Layer 8 of a small transformer language model trained on English Wikipedia (13 layers, counted from 0, width 64). Numbers have three digits each and are written without spaces.
A neuron's activation on a vector x is GELU(weights . x + bias), where the dot is the dot product.
The model reads these tokens: " charts" "===\n\n" "|" " Chart" " (" "198" "3" ")" " |" " Peak" " position" " |\n" "|---|---|\n" "|" " Canadian" " Albums" " (" "R" "PM" ")" " |" " " "17" " |\n" "|" " US" " Billboard" " " "200" " |" " " "10"

The vector x that enters this layer's MLP at each token. A number n stands for (n - 500) times 0.0091.
0 " charts": 257703399356507455525558562471409567474531426469525550432657388573467517574503587476632619536389591491601591379692452446287580438567422481042513406545530142843555551504574472535502511531572494
1 "===\n\n": 540510313287593493487657637489321520553549383466462555464673520441459687506582516440607497619457478363554513436675479548323427347444532494099621390478424346831598576665492496514448669629390386
2 "|": 511617411303715512466453528544321538629485576509630432550621568598575593480486684475541687546406581375456472378502384575421451478406486406026504566422437457839574432561314369607515414562451582
3 " Chart": 503651384459589561447563564354404610497546535380469454498612243567569537535477583591689829403446590350550602442660590422480559360421490500212401319549468312931457470354265279571659442488573448
4 " (": 511647171445592470439670411452248601487381508421623495556571168720500471448531634575572690772434471386462525542622580610437455234429535466257623441508459399747601453523246435616583440427510613
5 "198": 617521384450352534439552497602426327563568667505486494479664280707694404488586458478510664413425427213559465293534525521421533436442488467320564628349592396853644544530267267602797417548599592
6 "3": 718607332509607556570494337470437470465549381510482416618453473703647372483476597534643662548299561355556549443684563585509402454507578310267529409344468156872529624549292338565658375532524491
7 ")": 565721486435682473515590449467440508489472549413448467528554321711453438560519729538684601641485550494488491514694468542502564227558512403119449407386454182758462527491310246609649424561418554
8 " |": 519694317415818452477493478547328583538481562499535438522532417690509606488454552512592642531431574431473470454496360543324550426493465308034433550470473504809612569491357384576555409548504603
9 " Peak": 498627414479565521577608329717354524593445525454489507505590130568398434547414429459746763347481581389545616421473544537467549348521464420185438626569469256865474516445335340546690550551536503
10 " position": 360601233465567496527652439488508553565432439481482519462579355653449390535422542536676683525448530485597640393406523427553704415651427426037569476517553224792545575442369282573628508497425499
11 " |\n": 547639278466699481606784504482374481563476423469523278500624438671504498557545554593634641580532500406465440431601403532470523351522458355107446426519469401705449547482282381606522617693416369
12 "|---|---|\n": 402624151485681583568552582358458484584352384478530229419591833635445567411554485459669617556604557430495502367597241519430435320416583475368444447517474336846469453391492315601702576623591414
13 "|": 574496319286787549505385494536406528522434573420624316524572617584584584600502584463544810410524569399422458398575313608548466479378522502123425557443441532657536446369383294564700527559579523
14 " Canadian": 773477256445645619550495410521432523574426653374512464594574252560568519578408470445624690299518500359506616573695419586469566397313518514127441472493491415700560434299330364501651548575724382
15 " Albums": 618615314443573524520521396430468571343383554350630521494570237548570465700372527560606910419563553364558606439664509406504555545323418534304341362555469344775478485334381228642727505474619487
16 " (": 575590165434646514419655376446272564437318502374654424555491118718494425574512511539546710699512493448439504579725591629460466408355572516279576412482458492582653475437321375604686508407633516
17 "R": 558619530382574609446528443506425500567500536446498360521533326612504404535550387419650454356446484410449519445553506717407477533442548602437312531335478038620686599667325391671866548404534703
18 "PM": 627591438469615576476553343632525455466395446437492470556535240730566379721472569432685646347410444347574587612488491567428458584509532615265397481387493129820485486566453264599781503378548494
19 ")": 547648476412746510510565472493529495425416553337528429526516322634406388703469673516668626633567555469445468597789449534534607397459529490137372428423461184604516509423378195601648498537507456
20 " |": 507545290402912451490455489588467535436429497414538417482518461622467532543434426499589675498522606474442437479620410554391607527437469414050426578529474578596631588354461344561610534520608442
21 " ": 417487245431564442502505448544476386506479514491479469460678407596515143570473318490543723641560597460450350521592510610668597531400530424290449580467460492624814672350556311536643566495593440
22 "17": 530495319454648463594434295571493428401437419486522443513622552634636342463575391576541644395501646362493413450671630591514612539368446400215453495496383260729499667413667454579683574590720240
23 " |\n": 589576259421752470576755513556386393552442416484466223444530406632457481628609517568572641528599573480477420464611475558512505482456484407169412389510385475629464521476474332548665661666554224
24 "|": 582504358321790546500390444525403515525415564453575301513578615618570601618527589472564801398551573402428455416535388579564470437389516505119410547425372557639540427376367284563730531542625533
25 " US": 737518336514744516707570333479429609571337474330442444505627285521691477640428490466557688300472465385539653699622426573518519435332571483347373455391457399752555468287405281533656559464574395
26 " Billboard": 639575319481632544421515454486398610452312482453636452467629262570587499614345514414660744242471526314522579622637497373488632527338478616299342537416438432875499369399449406632789573433563457
27 " ": 614470302393464497504564437410516475497406605463604454526611484587542141642340611449667756576533603283428397618667501453572620471439500404361385421437421532646801483439386445596677556415559520
28 "200": 640479360386378503512548441526434379471342605436642462501626331558678356663453694527604671259548591134520460532604586411483636459455513469378419582380414373606615378603411476617750545575717378
29 " |": 599567338441932453493463439470421499460455516465497390513464424629496549533431494485589670487538610444451434531624541487379596473482478400081392515452424631536624498467382381587723513460646481
30 " ": 474476301454547457471540386512495425532467553473543448513675419595546114597433386432586750600578599398429345552607544485612637529447565412287460547441416480603827603452430361573643568457578446
31 "10": 478476323513633491484481300455512480437504443465515404537571642646581331559462372502542672413488648257475431470701708513520615572378501397270482510462342217679574657413488454642773531546758349

Each question shows the input weights of one neuron of the MLP. A number n stands for (n - 500) times 0.0019.

n177 (bias -0.090): 528495500524424532509405407511584630661667602458383497368441776593396590493495738310362533185455546579524495253341464520688586423512400568465814422677478569322611509507479433379698454532398353
Which token does this neuron like most? 24 "|"

n155 (bias -0.094): 416394422302484508561554560568593572506491591445533625508548655567435349497501427411389406461373712471546495453518400408299629548429423543663468487625651516324471554365574411542524435579446445
Which token does this neuron like most? 21 " "

n226 (bias -0.079): 382475567760457377617451427609291448365606469379520551728491424652665540398523496574586393359385357374408486420603504482338477726514742319491774447491489519417360517561467629697330362559562721
Its two highest activations, in order, are on tokens 6 "3", 5 "198"

n227 (bias -0.043): 505401457470331611492378672542531441587587663355426469390346492771340474687617385436452520416475344624413573576312507446386470501627644544685553466389714477487491582509530405481437647455496272
Its two highest activations, in order, are on tokens 18 "PM", 5 "198"

n246 (bias -0.043): 395625641404473600389512564581504476402385442529513646745440487508416609634434428377718477562526506498614529607427538220244577585635352455509620281598646495487194300450471495587302409560434519
Its two highest activations, in order, are on tokens 0 " charts", 10 " position"

n225 (bias -0.111): 335508683696532401648315455561505535624658692531482573611571728625596412588471537568483545646356577432386353457383244349386641578523422383550439478545489543579548421465214552625102287556181867
Which token does this neuron like most? 2 "|"

n90 (bias -0.042): 509516605261492492505451431634408563721571567523580576432534674468475615293704589504310511461386281445199422544479427600535329455235461412584823505568484658556543573532348477338492337394192814
On which token does it fire most, and how strongly? 2 "|", at about 3.9

n188 (bias -0.086): 566321541532586505607465425678575425453446493405489620741262768498475459532667618454388185468374602314543288446509593514446377403439385480595519434726476468429428457627337646340532574581597420
Which token does this neuron like most? 22 "17"

n22 (bias -0.029): 251388512539496483380604533387590424593530439663530642616570646478505469546673546479586604607475511466512565534381584444491404455658372329590596400488524442261508716586443501545412553414341552
On which token does it fire most, and how strongly? 10 " position", at about 0.39

n242 (bias -0.054): 483555550324122349531517595457436477584762551534566606580569456456712536535566570483701375555328363513445605628328603307558253258581419625568499452632436554500512372529300559418451577460423795
Its three highest activations, in order, are on tokens 4 " (", 5 "198", 1 "===\n\n"

n166 (bias -0.031): 541466539436566664425479582601468524377515417444436497394348516728411510198354609502431339373324342567474437546526312550434646491528499270514640448424580742462645831537537377460511625347449741
Which token does this neuron like most? 8 " |"

n230 (bias -0.068): 363547555471521415556584431574491340513692531345429368329550621526465643660633605503580430520565619522468508330486444425528550414595620345563615344662485731269342311481442410485499595580586267
Its three highest activations, in order, are on tokens 23 " |\n", 11 " |\n", 12 "|---|---|\n"

n83 (bias -0.070): 583575534612422609420478417704267560729408480414548436584457320525281514780562530362445378447432559606459420635606395495512407698368827410566565605540373667529314547441509398325541499625371639
On which token does it fire most, and how strongly? 16 " (", at about 1.7

n206 (bias -0.025): 628456511525513604662297417622565392622584364447334570444463700482472566651419600448384304458545553366449428317555535576504348272369458530573502462674556577458613427387330680352609563638494526
Which token does this neuron like most? 24 "|"

n76 (bias -0.070): 369598477403494439552357433417543665411776580646479733638395723645488453759359668576475534539503521395389471539452500506402344840538484538540507681457494447350439582310448424417463375517471537
Which token does this neuron like most? 31 "10"

n163 (bias -0.039): 533487610458572479299575719460548501438535400497378589604542400515438568456388632556463546406470577521520271374533459459361464391461496515586485597412520760357484448552462364604676380565428351
Which token does this neuron like most? 29 " |"

n212 (bias -0.074): 462581602520538511731414412731529529396648321447472599576440468417536343458663695482312312352466616533531465548424570550557356795392465499589595378648331493406491624535286634213453504473508336
On which token does it fire most, and how strongly? 22 "17", at about 0.15

n223 (bias -0.042): 486523680559402471492569656702363391512513734234364504601549577426385557690668414558584481473406391394340375539492432479321347447304581587687462329661578428438496639491463489431571560551475576
Which token does this neuron like most? 17 "R"

n228 (bias -0.061): 390577589422456526647549441480498354641565649237574536525541543564529531519616372455490390368495603679650467379368374390527494601431345511621585418561549512549444395426365568586563497554161590
On which token does it fire most, and how strongly? 5 "198", at about 0.15

n53 (bias -0.052): 576380359341332440638587409404702569461406613589485679646539546631554565454505625586706623483261369493376464672469683472525447438456477396550535556518434611462407314425276446573305517362495726
Its three highest activations, in order, are on tokens 4 " (", 27 " ", 16 " ("

n57 (bias -0.079): 462670666625509392477601615505404603646621409472439692576590459628464696418612702556546370478466358585350411579567361422289464357512454537540576539412501682510242363418247583433357367438458654
Its two highest activations, in order, are on tokens 4 " (", 7 ")"

n40 (bias -0.054): 482469616516443447709581415555428284371313415422629299628500521789557403623635529689486514643517418405309410696561458534507315665582672510605652284410548648525436495603169501511363317592560608
Which token does this neuron like most? 16 " ("

n204 (bias -0.007): 556313611398518472543385448634427596490521482503402540653460429430378580471525510526589436457428452656545469372535299462388480360336648726432597665409640657355546599494548625438405427566581625
Which token does this neuron like most? 20 " |"

n67 (bias -0.063): 428441567394350551560488403736478206503704364506710506494511637409626344432479301323527467491486495663429540631583374410389308570507713495526462287466639539417526564472451550505577531542490694
Its two highest activations, in order, are on tokens 17 "R", 30 " "

n3 (bias -0.044): 458313527628588546457571542500674591475474396367651706658639423530425378779352497445469488450477592378489332339309451448417472699529596497577544518688692480286549467458615485584400487514450315
Which token does this neuron like most? 30 " "

n153 (bias -0.014): 483319532512534666494483595436565668595339570592529491511332395487512604674439523531536559477588445522478373612467486353453452575440471546559489532479497491392607332490553522515529448416502396
Which token does this neuron like most? 26 " Billboard"

n72 (bias -0.064): 503565534466542422568480422517538564726434502294588503640265530501479473401472458161372424524518542600564445559292424516596419325511746558499474509542597569494507258588506564460575499584468416
On which token does it fire most, and how strongly? 12 "|---|---|\n", at about 0.34

n19 (bias -0.029): 389510698475611522617504534400585653423457429508525821510400541375455510653437546434511517429487655550617318645535517432282450651467455656564424436400668545405553576308563412635430440521468630
Which token does this neuron like most? 15 " Albums"

n144 (bias -0.048): 670621592554594598418412404660322495501562499349445405498492458619448428929369493562701380440361629475351496364460256461468442409586511486617404299624484558417346479513324536412673520549422493
Which token does this neuron like most? 18 "PM"

n164 (bias -0.045): 591391469406319606388469596673368562522522563614682337311480314703309418314430579329397386552386612588398572547400343389476653443423420428667618333676521707614529576304412511479666534495405589
Which token does this neuron like most? 4 " ("

n222 (bias -0.070): 568502542577547506567572490682337466492444299388309571706536386526503528622499377510586368483419411385266352606515377528474515508411628434536673406516477715576502661396336538441665494641349425
Its two highest activations, in order, are on tokens 25 " US", 11 " |\n"

n201 (bias -0.090): 505480655279305495526576435724344570661350562581545478408479491431646575469764646236341309278530432468501455358377605415579492353662564497613575450640370692486440450478576491440612597635550407
Which token does this neuron like most? 28 "200"

n116 (bias -0.049): 529553528395506736583350301423577556594464468591563541421516409613574589573604582369527357380582518444411488503566395511469554561376592570586458522458657493243481455346215312585471502513543455
Its three highest activations, in order, are on tokens 14 " Canadian", 25 " US", 17 "R"

n232 (bias -0.020): 550408468540476623689529655540588503489490475466402690491405505407492579544328527461471536491469449486451361378647279515414481415580538592558583527553443669493554479218479562353446309452602293
Which token does this neuron like most? 14 " Canadian"

n247 (bias -0.038): 459417521587511666553529480517505326432570558515697534463600460527522434342554692439650350302378572708469497351492639468319433703268531379546631409528395453443475616583450430583488561515421503
On which token does it fire most, and how strongly? 17 "R", at about 1.4

n134 (bias 0.005): 373461491386375316405624527565351402568456413563451436366474651501654549569560401507625366660499437392605550508424517413347493702573438311553629419475347621603277554516519627435590364761471525
On which token does it fire most, and how strongly? 1 "===\n\n", at about 2.1

n224 (bias -0.081): 408585728362466389588594723497408329357387763390649630385577704444568601353619467592483509465498372456407421532452188375418570441447376565683511536474591621521590536499413510575558359445370676
Its two highest activations, in order, are on tokens 5 "198", 2 "|"

n107 (bias -0.088): 522497619335485568596439562458490516518485559346459680601502528483495645406580681496368548394416467587516489701564483448654556470346466654650459463386515498483421344258409420499454525500489529
Which token does this neuron like most? 25 " US"

n12 (bias -0.045): 390496516414339592573418755371365579479635553360612470511496625607570424581353634390536425383301643535553466362456577346149541618646463348641583358687578504506356535358628804399412362641423511
On which token does it fire most, and how strongly? 0 " charts", at about 2.7

n205 (bias -0.057): 438492661308425625568193409634522439663704664465505603548348663526470778465493608484471368447466246654458559442473374538420458658562556702488569513467762464482458505575345460357503405487433624
Which token does this neuron like most? 2 "|"